Layer 5 of a small transformer language model trained on English Wikipedia (13 layers, counted from 0, width 64).
A neuron's activation on a vector x is SiLU(gate . x) times (in . x), where the dot is the dot product.
The model reads these tokens: " to" " follow" " the" " " "mir" "r" "or" " " "ide" "ology" "," " and" " while" " many" " of" " them" " are" " just" " as" " cap" "able" " as" " the" " con" "sum" "er" " of" " identify" "ing" " sex" "ism" " in"

The vector x that enters this layer's MLP at each token. A number n stands for n times 0.0048.
0 " to": 41 119 164 -133 212 -283 -157 196 -26 243 1 -215 150 241 -197 -103 190 -37 2 218 -266 273 -6 -338 -72 -123 21 -116 87 -38 -53 -47 176 148 113 283 133 -23 -174 63 25 -186 127 -151 86 12 156 17 7 -18 -184 -189 -42 65 363 -287 80 -6 -17 -204 -145 146 -246 -96
1 " follow": 33 41 145 -135 45 -111 51 -7 71 132 133 -126 377 16 -64 -122 182 167 -165 -24 -104 43 24 -203 -378 -82 -90 74 -88 139 35 -225 258 234 -22 292 43 -109 -120 154 114 -1 9 -100 -87 91 137 92 15 -153 29 -40 102 -61 194 -395 -44 -127 96 -70 96 164 -360 -219
2 " the": -24 -45 99 -76 6 -91 -3 316 -68 185 19 -97 291 111 -21 -149 261 46 -133 -13 -167 157 106 -191 -391 -32 -120 -8 -14 100 68 -309 195 133 -51 309 42 -59 -36 103 39 29 74 -275 -32 120 157 34 88 -43 -129 -29 17 44 256 -316 -197 -240 57 54 174 89 -186 -206
3 " ": -3 17 65 -121 -116 -90 83 96 -51 -10 102 -4 288 182 -38 -165 282 69 -390 -33 -99 137 98 -200 -385 -152 -47 91 19 -105 83 -217 201 178 10 281 -7 -8 -124 37 -60 -25 130 63 110 158 178 93 81 -236 -157 104 72 43 216 -297 -131 -188 113 -70 37 186 -211 -293
4 "mir": 140 -157 219 -132 70 -39 128 12 -9 62 102 40 375 95 40 -61 123 83 -184 20 -110 117 102 -53 -351 -162 -157 73 15 126 -141 -186 70 209 -20 317 51 -99 -237 108 12 29 84 -270 -88 178 72 169 60 -201 -24 11 156 -28 217 -289 -175 -98 5 31 47 114 -377 -161
5 "r": 93 -51 191 -84 76 -77 119 -30 11 163 63 19 323 52 -39 -128 233 5 -213 6 -89 117 112 -85 -376 -102 -109 140 -85 42 29 -180 23 177 22 314 33 -61 -244 62 -137 53 141 -231 -42 245 104 208 34 -232 -133 123 89 10 275 -278 -223 -18 63 23 -50 86 -329 -235
6 "or": 170 -155 107 -117 134 -55 94 38 -22 181 52 25 354 55 75 -180 212 51 -182 88 -83 95 77 -128 -370 -180 -132 103 39 102 -51 -201 65 207 -7 260 110 -66 -132 75 -151 85 98 -277 -49 270 72 113 51 -181 -114 -9 110 -17 211 -336 -164 -57 67 87 -25 66 -329 -195
7 " ": 1 -11 38 -124 -129 -78 75 94 -62 -1 108 24 283 204 -43 -166 271 62 -366 -36 -101 117 98 -201 -387 -152 -50 126 25 -104 97 -223 208 205 -9 281 -17 29 -134 44 -78 -19 93 61 83 153 193 97 94 -245 -164 108 67 44 230 -282 -116 -181 107 -74 43 171 -217 -291
8 "ide": -16 -207 51 -148 94 -27 -5 2 -43 128 86 57 341 51 45 -216 195 112 -287 37 -123 111 31 -139 -346 -160 -112 85 -10 32 -89 -208 267 232 -78 350 129 -70 -128 112 -54 14 195 -263 -63 275 153 97 37 -127 -39 -41 120 -33 213 -282 -101 -27 73 14 46 83 -256 -225
9 "ology": -59 -89 119 -96 -13 21 -97 -3 -1 146 63 51 372 63 62 -197 130 119 -183 25 -62 166 -126 -179 -397 -147 -159 42 -25 36 -54 -259 236 228 -9 359 164 -82 -169 120 -106 69 112 -152 -18 263 214 68 31 -127 -28 -37 111 15 302 -282 -106 -86 114 28 32 -68 -270 -192
10 ",": -4 -180 209 -140 45 -84 74 224 -20 -53 111 60 243 61 37 -55 255 -24 -115 -17 -33 96 -36 -93 -362 -79 -50 73 -52 -117 96 -242 167 259 7 351 110 -56 -181 126 -67 4 164 -166 -41 118 197 84 0 -350 -209 18 90 22 263 -310 -127 -236 177 -57 126 19 -220 -105
11 " and": 44 -61 74 -92 57 -15 -22 238 28 54 10 -36 274 93 36 -174 272 -27 -146 29 -106 75 38 -220 -373 -124 -5 74 -37 31 94 -260 144 185 -18 326 102 -40 -122 86 -90 108 198 -260 -139 12 142 73 -33 -287 -102 47 40 102 263 -275 -185 -229 105 104 239 40 -296 -12
12 " while": 49 7 45 -73 104 -214 -99 272 39 77 98 -109 261 70 -33 -133 243 -73 -279 95 -28 84 13 -158 -351 -143 -49 121 -104 100 97 -243 93 165 18 201 139 -96 -148 74 33 56 193 -210 -145 133 165 69 20 -274 -155 31 137 26 347 -300 -51 -223 73 111 194 6 -267 -36
13 " many": 32 11 10 -64 72 -126 -55 139 68 203 61 -177 238 157 14 -183 265 -4 -256 -36 11 190 53 -316 -374 -79 -141 95 -124 119 55 -293 14 203 -26 315 71 -146 -155 79 -21 60 -11 -222 -82 191 232 29 123 -124 -153 -54 157 56 267 -214 -168 -148 112 18 257 38 -200 -72
14 " of": 2 -1 109 -172 112 -42 -29 196 37 134 42 -18 170 119 -63 -84 306 55 -228 -3 -73 141 36 -292 -471 -59 1 158 -130 2 143 -207 113 209 -6 294 132 -109 -142 71 -110 76 154 -177 -99 223 130 29 68 -196 -150 -42 73 -4 198 -334 -103 -194 40 115 24 63 -284 30
15 " them": 82 47 60 -73 -92 -83 -42 -59 185 186 109 -121 316 98 83 10 162 33 -172 -28 -80 68 13 -194 -342 -185 -53 28 -64 111 19 -254 180 240 71 292 38 -95 -71 42 -39 111 -14 -318 -79 137 217 101 52 -232 -29 20 141 -10 380 -319 -173 -233 169 -29 78 68 -224 -179
16 " are": 27 48 -58 9 -13 -152 -134 139 5 183 135 -139 231 83 71 -34 234 -36 -277 -31 13 190 2 -201 -327 -96 -21 70 -237 -42 -36 -206 135 221 35 273 84 -63 -116 100 6 140 -59 -189 -158 168 271 185 -19 -341 -147 80 154 -97 268 -366 -87 -204 101 72 177 139 -156 -41
17 " just": 4 -5 -125 -97 -39 -126 -56 44 116 259 36 -269 200 106 40 -158 248 13 -258 -86 -56 29 110 -148 -341 -177 31 140 -125 10 -116 -272 197 169 24 321 54 -96 -105 33 81 121 70 -224 58 92 167 166 141 -270 -41 146 167 7 184 -262 -132 -202 90 96 160 50 -284 26
18 " as": 25 -58 13 -160 -30 -91 -82 206 -45 -4 94 -41 250 115 107 -109 219 13 -318 120 -99 137 -51 -146 -359 -104 -49 144 -218 -40 82 -183 133 122 -1 332 78 -24 -97 16 108 131 198 -232 -109 170 154 64 119 -327 -28 -37 146 -16 290 -425 76 -182 49 -35 106 35 -217 -8
19 " cap": 35 -146 107 -136 -79 -92 -1 -12 77 225 153 73 337 114 21 -93 175 6 -366 -42 -94 156 -7 -87 -380 -94 -161 297 -24 144 -9 -193 13 218 49 244 -18 -52 -73 74 58 31 47 -152 40 248 112 -19 73 -143 21 -147 144 -17 74 -274 -49 -287 160 -85 9 100 -297 -83
20 "able": 123 -42 -25 -178 65 10 -71 62 68 110 151 -10 365 84 7 -132 259 -20 -415 -6 -25 84 32 -192 -375 -104 -45 166 -65 162 -48 -158 177 167 49 374 28 -29 -16 58 4 57 124 -234 -100 251 72 -5 14 -162 -19 -97 41 12 266 -297 -136 -124 17 119 15 -80 -255 -203
21 " as": 20 -76 17 -144 -48 -95 -86 202 -40 4 102 -35 246 124 108 -111 221 9 -306 113 -106 134 -45 -148 -354 -101 -50 156 -207 -62 102 -184 139 133 3 335 91 -27 -104 6 98 120 201 -227 -115 162 143 65 126 -310 -32 -34 137 1 293 -429 92 -182 44 -40 98 19 -229 -12
22 " the": -12 -64 8 -118 -53 -29 -75 285 -7 211 28 -72 197 166 21 -56 298 -43 -236 6 -127 150 52 -180 -378 -42 -152 103 -123 87 78 -287 171 148 -40 307 25 -9 55 102 38 103 14 -321 -78 189 147 -4 129 -37 -82 -54 -4 44 243 -271 -168 -263 42 89 189 30 -188 -183
23 " con": 92 -75 -35 -160 -23 -60 -11 15 40 146 134 4 210 153 168 -262 192 81 -253 52 -96 154 79 -79 -348 -94 -177 244 -80 -34 75 -198 198 110 109 239 49 48 7 -33 -52 86 74 -55 -167 241 242 -24 59 -187 -46 -109 205 -52 -22 -336 -19 -292 176 -7 -36 167 -338 -117
24 "sum": 95 -115 130 -141 -60 -105 16 6 -12 40 89 -34 342 144 240 44 163 61 -236 3 9 167 54 -176 -282 -173 -129 200 -119 58 -105 -132 199 161 26 299 17 -43 -31 105 60 150 45 -297 -137 166 201 46 83 -192 82 -9 47 -45 148 -322 -94 -176 -27 -26 57 65 -367 -247
25 "er": 79 -69 50 -142 -9 -31 65 -21 69 186 81 62 280 136 59 -80 271 2 -299 26 -20 18 60 -68 -328 -175 -145 116 -82 46 14 -129 19 151 0 329 120 -53 -81 39 -156 88 121 -298 -109 286 90 158 94 -218 -52 -16 91 28 320 -322 -145 -54 59 95 -9 18 -331 -267
26 " of": -15 -17 71 -154 80 -45 -43 194 60 122 68 -15 144 120 -28 -48 316 9 -237 -12 -33 118 35 -244 -455 -63 -30 187 -123 -36 163 -199 127 228 1 313 134 -95 -132 18 -118 73 141 -187 -128 237 96 57 97 -154 -143 -35 60 15 191 -349 -108 -179 36 126 39 18 -309 16
27 " identify": 0 70 -32 -4 28 -127 -54 -41 177 125 137 -70 325 83 -29 2 168 33 -273 -12 54 132 -51 -107 -389 -119 -176 194 -191 37 -10 -252 258 240 28 316 44 -145 -66 81 54 142 -22 -150 -181 188 197 58 57 -201 -22 36 49 -99 224 -269 -84 -156 8 58 129 -10 -330 -49
28 "ing": 46 43 13 -164 15 5 -1 54 106 108 101 13 278 95 -19 -91 269 -23 -298 -15 -12 54 12 -125 -435 -114 -21 166 -88 47 88 -210 268 216 33 328 53 -94 -4 94 -51 45 135 -278 -171 212 157 50 67 -150 -28 -70 29 2 292 -323 -97 -98 -1 63 -63 -48 -313 -149
29 " sex": 92 -88 41 -34 -99 -180 42 -77 117 285 167 -10 318 105 53 -63 141 -22 -247 -112 61 160 -33 -95 -385 -196 -167 140 66 52 -8 -216 46 219 90 319 80 37 22 79 -17 9 -93 -234 -120 331 42 8 -13 -130 14 -71 117 -37 320 -219 -167 -208 204 88 -39 -56 -234 -147
30 "ism": -15 -57 60 -131 -52 32 -72 -46 62 131 170 115 332 88 48 -50 125 1 -268 4 -53 124 -90 -135 -383 -147 -162 115 -45 -71 -5 -206 184 259 80 331 140 -89 -88 89 -75 48 78 -261 -155 327 136 57 107 -164 9 -25 110 -66 352 -284 -130 -93 54 50 3 -13 -272 -131
31 " in": -65 -92 -11 -142 -135 -69 -118 210 41 107 96 -2 206 107 79 -48 266 21 -140 51 11 107 22 -149 -394 -122 -59 225 -134 -73 122 -228 219 181 74 295 116 -9 -202 0 -74 100 186 -204 -145 221 82 19 200 -178 -116 -16 130 -37 141 -308 42 -294 69 -19 -19 31 -239 -11

Each question shows the input weights of one neuron of the MLP. A number n stands for n times 0.002.

n253 gate: 138 182 -22 -37 -34 98 62 60 -75 -48 -93 11 -88 -43 -12 -89 -24 -5 -77 -52 -17 -92 -233 227 -146 -126 46 -102 -146 56 113 134 109 37 21 72 -45 -198 134 156 14 159 -114 -30 -36 -42 -87 -97 42 -58 133 -74 155 105 176 113 48 -202 -95 109 -81 54 -13 136
n253 in: -104 77 -43 -62 155 -38 88 100 74 -84 148 -46 -79 -69 173 -70 -49 281 90 -25 100 -46 -146 -62 -91 -57 175 78 -158 81 78 144 3 -215 -42 -36 -69 118 32 -74 216 136 -90 -8 -130 -127 17 43 -35 -95 187 60 73 -153 183 -24 -70 -153 -114 41 -116 -77 26 -104
Its three highest activations, in order, are on tokens 18 " as", 21 " as", 0 " to"

n162 gate: -124 98 -24 227 141 62 48 -72 -76 -96 -109 12 -119 21 85 -105 0 -59 196 58 7 -9 -150 -139 197 -60 -98 -118 19 152 -86 -110 4 133 -136 -5 -146 88 -98 54 48 -16 -50 192 65 138 126 146 -58 -146 -12 -60 -27 -79 -54 -218 5 -35 19 -90 1 16 -13 51
n162 in: -21 59 -34 31 -30 -21 109 6 -121 -45 -80 87 -77 74 -23 -268 -107 -145 160 67 37 -141 44 76 -79 201 7 -38 128 35 -38 -161 10 47 95 107 176 3 -83 256 -44 -86 -55 140 36 107 12 81 -21 56 69 -35 82 86 -29 -85 67 -78 -27 -221 96 -141 -59 30
On which token does it fire most? 0 " to"

n166 gate: -84 82 87 -13 3 104 40 -83 -99 20 -56 -75 118 104 -26 -30 114 -25 59 92 21 -102 -16 -141 82 22 -70 -113 -113 -74 -76 37 -17 36 -40 -38 16 141 -6 50 85 34 99 -24 58 -27 44 6 27 -95 -134 -134 159 -69 89 1 82 42 -63 -19 -51 -133 6 36
n166 in: -11 -95 50 23 -101 40 63 -50 -2 -1 56 26 16 -95 49 -47 43 43 2 11 -83 -124 64 -63 -25 -42 -22 -3 -14 -22 -38 -18 64 210 -32 -50 113 41 -46 24 6 38 -129 -45 43 -103 57 -6 -61 -57 16 -131 86 60 85 68 -64 46 -32 82 24 -108 82 49
On which token does it fire most? 9 "ology"

n1 gate: 50 -148 -98 -61 -155 60 -71 42 206 -13 31 95 118 178 112 -110 -83 -90 9 -146 11 -26 48 7 92 -146 17 -70 -1 -11 -9 -31 103 29 -4 34 -91 5 37 122 -154 147 67 56 203 -69 -18 26 -24 248 -113 -107 -12 80 30 32 148 -146 -123 20 -145 159 -118 165
n1 in: -31 271 6 26 13 -69 -7 97 -34 30 79 -21 -188 -179 3 183 52 37 55 -42 -21 -36 69 -71 -204 62 14 -12 -102 77 -84 110 -105 -14 -27 -24 90 63 115 -43 146 90 -46 -91 -11 21 -39 123 77 -205 79 33 95 -39 -91 -104 -143 185 118 -72 51 -69 110 -182
On which token does it fire most, and how strongly? 17 " just", at about 0.15

n247 gate: 108 -55 -102 -56 -80 104 40 -181 -221 132 40 26 139 48 -47 -117 -19 -28 -92 0 67 -164 136 115 111 -13 196 135 -2 -95 -15 -159 -123 52 -155 28 38 -122 128 179 -27 44 -10 95 -71 36 106 -38 -23 101 23 45 23 29 -116 -26 194 -11 -63 86 62 -214 -70 -57
n247 in: -17 71 -293 95 63 -41 199 -38 -60 -103 -32 104 -58 -46 73 66 99 -16 -123 163 -63 -25 128 31 163 20 25 41 -58 114 -51 -11 30 -57 86 -58 17 -37 1 -17 -102 72 6 -27 -105 -15 44 28 -84 20 19 -49 130 218 7 -260 -144 94 5 108 18 -4 -1 -19
On which token does it fire most, and how strongly? 25 "er", at about 0.35

n20 gate: -75 -13 79 80 -24 -50 -44 50 63 -36 36 -78 32 -6 94 25 37 -2 50 50 -61 -71 -97 -2 5 97 -1 -94 -69 -79 -20 6 44 -105 -57 -1 -1 94 -49 56 43 -19 161 -73 29 22 12 0 13 -42 -13 -45 -32 6 -30 12 -95 32 76 -6 28 78 1 7
n20 in: -41 24 22 -14 20 3 -10 2 -12 -74 -69 73 57 47 -22 -53 26 65 127 40 66 64 15 63 32 34 56 2 -83 -35 -32 3 94 -8 -39 31 -32 -20 26 53 -16 -99 45 29 -25 -8 -19 3 -66 -6 -30 31 -55 -31 -20 -47 9 2 57 -4 -29 -35 -66 -48
Its three highest activations, in order, are on tokens 10 ",", 0 " to", 29 " sex"

n4 gate: -14 6 43 13 63 28 -76 16 -207 -114 -163 -16 24 44 27 141 13 -56 127 44 -61 -103 16 6 105 -104 -45 -44 95 -29 -57 -49 79 155 59 108 101 -60 11 -7 -49 21 179 -28 -88 -46 -82 109 -5 14 -237 143 98 52 9 78 90 -106 -16 -52 22 -178 -55 64
n4 in: -49 121 24 16 -3 -23 15 16 -194 -104 -51 10 93 -28 -136 14 -14 25 -29 -29 30 -51 -33 -4 62 76 17 -7 187 -28 -23 -94 83 18 10 146 34 67 -1 -151 -47 -29 37 160 17 -47 -178 142 27 73 -83 182 116 -81 35 -149 -4 -47 44 -129 -32 -108 -291 115
Its three highest activations, in order, are on tokens 10 ",", 0 " to", 11 " and"

n39 gate: 13 -83 -125 -53 66 -30 -129 -52 16 -11 35 -12 30 -125 -7 10 -42 8 69 9 39 -20 31 113 -131 72 -105 106 -136 20 4 28 18 53 -31 76 -95 90 96 43 -67 -33 70 -13 37 -186 42 -16 24 -32 -5 63 -45 44 35 28 116 73 28 14 -57 96 10 90
n39 in: -20 102 89 -50 15 -85 -39 0 8 15 -5 46 48 26 83 71 24 30 40 -11 42 15 -36 -103 31 -32 -12 56 83 -58 87 16 -8 -97 63 -63 -92 -60 -38 95 123 -127 70 59 -146 152 10 -52 -10 -65 -11 31 33 -33 3 59 -34 -105 -61 13 -47 -25 -61 62
On which token does it fire most? 27 " identify"

n44 gate: -126 55 40 -13 76 32 94 16 -182 2 -128 -30 60 114 114 -40 71 -24 16 -24 -29 -115 -37 -95 127 32 -99 56 -1 -62 -86 94 99 -103 57 -81 -23 75 -121 6 -5 -24 107 39 122 -2 60 -72 -91 -62 64 -91 43 -41 48 -106 -41 -14 -8 112 35 146 -14 46
n44 in: 39 137 31 -51 -27 15 72 15 -37 -17 -157 46 61 10 67 -114 8 14 -8 49 34 -54 11 -67 -77 72 -70 69 -53 -40 -43 121 16 50 -63 -49 -73 -17 -30 39 -99 -16 15 -11 20 -9 -58 61 -22 54 49 -13 95 -11 94 -119 -75 -62 22 62 38 40 43 91
On which token does it fire most? 3 " "

n183 gate: 8 -48 111 3 -37 29 -48 -12 32 10 49 -57 40 -6 -25 -42 76 31 -47 1 -57 30 -86 123 45 14 -17 -21 -29 1 31 -24 -3 -104 -10 61 -42 125 34 -111 94 -6 -9 -41 65 -2 2 -13 11 -23 -36 79 12 -24 0 -6 1 -26 -15 -48 17 24 -14 58
n183 in: -8 -10 -37 -41 10 -72 -6 41 -21 -10 -23 -44 -23 7 38 74 27 32 -40 28 3 -21 -12 -8 -18 -92 0 20 -113 -27 2 -48 -58 -13 29 -18 -76 16 54 -3 18 -5 29 23 -105 -30 -67 38 25 -57 54 -122 -45 34 39 39 -13 46 49 38 -41 9 10 8
On which token does it fire most? 18 " as"

n25 gate: 146 14 105 -5 41 -45 -68 156 -2 82 -65 66 -76 -86 -91 114 4 -3 -108 -7 186 -51 -49 24 1 12 90 -52 -122 -187 126 -44 -89 -39 -19 29 29 22 21 158 13 -29 -26 26 -36 136 155 38 83 -68 -61 10 -42 140 -70 17 88 20 -54 -93 11 -107 65 14
n25 in: -59 124 25 -138 11 -23 -59 -64 93 146 57 -127 -6 38 97 76 -227 -19 -34 -24 -144 -43 49 -7 -132 91 74 146 -6 -22 105 85 17 -25 -125 -77 86 -10 -75 82 -36 -76 -32 47 61 11 74 -58 -7 -25 17 159 44 -18 5 -76 -50 80 94 -26 -94 -107 116 74
On which token does it fire most? 4 "mir"

n189 gate: -53 -22 -163 -281 -43 -66 -38 228 200 -2 -104 -38 114 103 -91 63 -52 -99 19 -28 58 -194 -32 260 74 -53 148 86 -103 69 116 10 145 -65 -112 6 -102 -179 94 -97 -17 -169 -153 -18 188 245 -50 -172 -45 322 94 181 -22 101 44 -166 -210 -9 -52 247 8 123 -91 115
n189 in: -12 93 88 190 -59 15 46 -125 -131 18 17 13 61 -54 4 -174 250 -31 20 -19 48 -144 161 -105 -59 79 -108 -150 -37 171 -115 -58 -28 105 -43 -97 61 207 -65 -8 32 107 230 -78 125 -166 -36 -112 82 6 -112 -118 -45 -187 -67 -13 -9 126 -131 131 130 -163 59 96
On which token does it fire most? 2 " the"

n190 gate: -140 -132 115 6 84 -37 -149 -50 194 -12 -112 73 117 83 60 8 14 47 62 121 -74 -34 -116 -30 31 186 51 -32 -176 80 140 -37 -103 60 -78 -100 -35 -6 -72 19 -2 19 31 58 14 -237 39 -17 -10 121 101 14 71 100 33 -84 -34 30 129 79 -12 -123 -52 -27
n190 in: -9 -52 -100 187 -24 -82 -12 -142 183 8 8 -24 100 -60 126 -70 -64 17 -6 39 -103 158 -39 13 19 78 -22 -4 -138 4 24 -30 19 30 44 -46 -12 -103 49 53 -122 42 -121 -113 113 -143 -12 -42 60 27 -97 67 -31 125 138 99 114 -77 113 15 -29 36 -102 46
On which token does it fire most? 9 "ology"

n115 gate: -12 147 19 30 86 -45 136 26 -17 138 -115 -122 -47 -86 232 15 -70 1 82 62 38 8 -160 -318 -59 -81 207 75 57 80 97 -68 139 172 -27 -266 69 138 254 -173 187 -186 83 118 -37 79 214 -140 -332 -78 107 -51 -258 -2 -217 -82 -73 -198 -139 -151 -175 -138 27 166
n115 in: 31 79 -98 -147 31 -92 -56 38 -12 66 -40 67 -123 -18 -187 38 114 -51 63 -1 2 14 -24 -3 17 16 -26 -66 81 205 31 -109 -94 -162 66 40 12 260 158 -97 -275 -139 -20 141 -82 17 14 165 199 -102 -52 114 222 5 -100 -105 -25 105 -12 -154 202 -1 -89 -135
On which token does it fire most, and how strongly? 0 " to", at about 0.21

n177 gate: -87 -50 38 -67 -88 -24 53 -66 16 -164 47 101 -23 -103 -121 -113 139 -94 79 130 -53 86 23 95 146 25 29 -53 126 -21 24 -19 -44 93 -6 173 -23 55 -93 69 -66 -31 30 -27 -187 -23 -32 -202 -78 219 -32 116 17 159 103 -63 -144 4 11 -31 185 8 -9 50
n177 in: -49 -83 -12 -91 -16 -9 69 12 62 -54 13 20 -63 -170 -23 -83 102 -92 29 15 -38 73 93 -57 87 18 24 -94 104 -104 -43 31 -49 -56 -86 142 -17 45 -44 79 57 54 100 -20 -126 -100 -42 -86 -9 127 -11 137 94 9 67 -189 -181 84 119 59 38 -72 -75 62
On which token does it fire most, and how strongly? 11 " and", at about 1.3

n172 gate: 40 -86 -7 98 -57 -33 -55 54 -67 -22 -14 5 -14 12 -26 9 39 -66 134 -22 15 -67 47 -48 -29 65 4 92 -31 53 111 -8 43 -11 -76 -24 -47 -56 126 -71 -21 92 -15 8 63 60 -32 81 -49 99 -27 -31 -82 12 -14 24 -64 64 -46 42 50 -28 -158 -18
n172 in: 88 9 5 -43 -12 13 48 117 -11 14 -62 -26 7 -10 -9 33 9 -67 60 42 21 -18 108 -22 61 43 66 -28 -91 55 10 -94 3 15 -28 31 -88 -62 74 7 52 -76 -13 -67 -9 18 35 -31 37 79 0 10 -7 -30 3 45 8 78 -45 47 -45 -75 -83 0
On which two tokens does it fire most, strongest first? 22 " the", 3 " "

n29 gate: -50 -9 -35 82 69 3 -105 128 -80 -16 31 8 3 96 -38 -10 59 -22 -37 21 134 5 127 -153 -67 32 -84 -14 -67 13 -15 77 -118 1 -3 -11 90 18 143 5 62 -26 14 -1 1 -52 -40 22 -141 -24 -52 7 45 -6 -210 29 -37 -14 11 41 23 -73 42 -37
n29 in: -18 -56 39 -41 120 43 -27 -22 10 1 32 -6 -60 -27 -2 -85 19 66 37 -83 16 43 10 -4 -75 66 -115 -43 7 -135 -159 6 -120 44 40 -4 -27 -46 -21 -64 45 9 114 49 60 28 -105 112 -6 -5 130 69 72 91 -24 -3 -38 99 -8 -117 -35 -44 -16 33
On which token does it fire most? 15 " them"

n60 gate: 126 -52 49 -1 172 -4 42 75 46 24 -106 197 -112 -4 72 -215 147 -289 -49 -80 156 31 124 -138 175 -91 45 -60 -113 53 -97 -36 196 40 14 -289 -103 -121 -46 66 -10 138 78 -62 -11 -91 -6 43 -332 53 -179 -23 -69 -68 89 3 43 63 53 245 252 -132 -96 196
n60 in: -38 -145 -190 -42 145 18 -122 219 -13 -98 -82 43 72 82 -172 -93 -44 -201 5 117 1 65 -8 -22 82 132 -8 -13 153 212 -12 18 134 -41 99 -42 -227 -63 -28 -217 -18 124 139 42 -27 42 -82 79 -9 33 61 110 108 -95 120 -47 25 96 120 78 132 18 -121 -24
On which token does it fire most, and how strongly? 12 " while", at about 2

n91 gate: -20 -26 -190 -117 -215 -97 -25 101 -119 59 126 -43 -3 -134 76 146 -104 -87 15 -44 -89 52 20 153 -69 100 30 -79 -34 3 -174 19 61 -74 -115 140 171 129 -18 -62 53 12 -26 -31 230 131 -53 1 -5 1 -30 -92 135 118 81 -15 -17 65 -146 42 -100 -76 94 -56
n91 in: -12 71 -70 -19 -15 -155 121 49 -160 3 148 -32 -99 -36 198 138 -101 31 -62 -105 -94 143 95 141 -60 114 -56 7 -33 -2 -195 123 -7 -130 -19 40 60 -5 4 -134 15 -4 -34 19 63 109 -51 -44 76 36 -82 108 111 59 84 -78 -9 -41 -124 71 -26 -35 -6 19
On which two tokens does it fire most, strongest first? 11 " and", 1 " follow"

n77 gate: 91 134 55 20 63 -113 111 95 -144 -86 -77 58 -23 -70 89 81 -125 -78 -94 -33 180 91 27 30 183 -30 -50 -13 -52 115 -116 71 55 -81 -10 -58 43 122 16 -212 1 -42 46 -20 -19 77 -158 35 -9 246 -135 187 146 140 71 -181 -108 -131 65 -123 51 -33 -338 13
n77 in: -26 -23 -12 21 -62 110 -48 -142 28 142 -35 -85 26 129 50 45 -26 72 -123 104 -158 -23 -21 57 -137 156 -19 -61 62 -2 42 40 -19 -24 20 5 6 -7 129 -6 -45 152 12 -47 -76 58 49 0 21 9 -70 -58 2 -96 134 -114 116 83 35 -24 -220 -32 165 66
On which token does it fire most? 25 "er"

n99 gate: -125 115 -117 80 118 -53 -147 -23 50 -104 -179 79 11 -1 4 -61 26 7 8 125 -187 66 -102 -94 -25 59 20 5 -104 2 116 86 101 -31 0 17 -95 107 80 74 -7 76 14 103 -63 93 65 -27 39 -45 -84 -164 -6 -11 73 93 291 -17 -103 -13 114 -63 44 -56
n99 in: 60 -31 -133 16 14 -5 105 46 42 124 29 -103 -159 32 -41 103 52 -45 -185 -31 -16 -97 -123 -273 53 -15 -63 -32 -96 15 54 -70 30 -82 10 -102 -70 -1 -37 27 -4 13 197 -33 -8 196 97 62 33 -119 33 -132 129 42 -25 215 5 43 123 -137 -18 72 83 23
On which token does it fire most? 18 " as"

n159 gate: 163 -37 136 178 64 -24 78 -45 -32 -58 -59 -32 88 35 20 -65 -65 -103 38 -139 -7 113 19 60 -113 30 146 134 23 52 77 82 -53 -10 -179 -59 40 123 20 -113 -49 7 77 -139 -58 -158 175 -78 -21 106 -76 -97 -19 27 -13 -153 -47 -134 -147 110 -5 -56 83 10
n159 in: 126 -79 24 111 -30 -63 -140 56 -40 -44 48 75 -18 -44 105 -15 0 6 29 68 199 59 -21 -129 -31 -111 105 29 80 34 19 -57 -2 -100 -55 -83 -31 -15 12 -79 65 149 -33 -29 -32 -88 -112 68 -17 -190 -20 -172 -74 75 -59 -103 15 121 -27 109 57 -68 -52 153
On which token does it fire most, and how strongly? 11 " and", at about 0.52

n21 gate: -222 170 119 60 92 22 -183 -5 155 -57 72 141 118 -4 -17 56 -171 46 -64 -1 -36 45 2 -33 83 -152 234 -55 -64 -59 -39 79 -93 -65 -12 5 35 29 114 69 -11 -38 97 48 0 38 186 -93 -270 -86 121 -67 84 -126 -10 -163 17 -187 -141 33 133 -21 -56 96
n21 in: -106 112 2 8 93 -168 110 -88 32 -32 44 -106 -26 -30 144 104 -164 19 8 -7 -87 113 144 -88 -50 -93 28 75 118 -172 52 -3 -64 24 -43 -108 109 -131 -105 36 104 41 -2 59 -141 -43 213 -48 -28 -19 41 -24 -30 -184 -8 -69 -79 -17 -41 -35 80 -17 103 16
On which two tokens does it fire most, strongest first? 16 " are", 27 " identify"

n170 gate: 82 -46 -125 -8 117 141 -39 38 -152 -47 -58 -88 -31 40 -19 115 -104 -23 -116 26 29 70 -185 75 63 55 112 60 96 9 -56 -57 -54 -60 70 49 177 59 111 -56 -12 53 -3 -42 -76 15 -141 -36 40 6 -126 101 40 -18 147 -3 -15 -156 103 -146 57 46 -6 -28
n170 in: -82 8 -119 -59 -19 61 28 96 33 -150 -16 -29 90 -58 -9 40 -57 -34 -149 4 -83 28 -245 -9 121 -73 84 193 99 46 19 -32 -85 -176 19 -96 119 7 18 -12 92 33 -51 -3 -124 101 65 -101 -157 1 104 -9 31 15 111 -94 -4 -159 31 -102 122 -24 -55 119
On which token does it fire most, and how strongly? 18 " as", at about 0.67

n12 gate: 75 -95 -3 -76 50 129 -48 8 -147 -125 200 -102 176 112 -138 32 83 -54 98 -13 32 67 83 -80 -18 -123 -22 160 43 62 -99 -100 -24 -32 -146 -144 91 62 196 -17 6 107 -53 74 31 -168 -70 -146 -54 73 23 167 -11 18 -4 -3 15 136 -59 -20 -77 -101 90 -8
n12 in: -110 52 128 115 -76 -32 -133 222 -92 -16 29 -61 66 5 27 -86 56 13 57 59 -1 -13 -31 171 -109 -160 90 50 -61 105 -47 79 -60 223 2 -38 105 -43 188 -161 83 154 -21 164 -1 -5 -134 164 10 -129 -271 -96 -83 -175 52 102 -122 163 44 25 15 -215 29 25
On which token does it fire most? 23 " con"

n181 gate: -85 -8 12 46 -16 -4 22 2 34 -19 -6 58 37 21 -20 121 -43 -31 110 -54 -36 -54 -108 55 -25 -95 4 -24 -40 -8 -10 34 -34 -37 -22 19 -12 112 -39 137 27 -6 -21 32 -53 31 14 78 10 -25 -4 -34 -36 9 69 11 3 -8 -18 26 -25 2 0 -20
n181 in: -50 -74 -35 46 12 -1 78 12 68 -75 -31 18 58 79 61 12 -16 -20 22 -53 11 -4 -24 12 9 -13 1 -27 78 -40 -60 -2 26 104 54 -37 -37 59 25 18 28 -18 1 -12 0 -15 63 -19 -146 11 32 0 28 116 28 16 -56 9 13 10 13 11 5 -19
On which two tokens does it fire most, strongest first? 14 " of", 26 " of"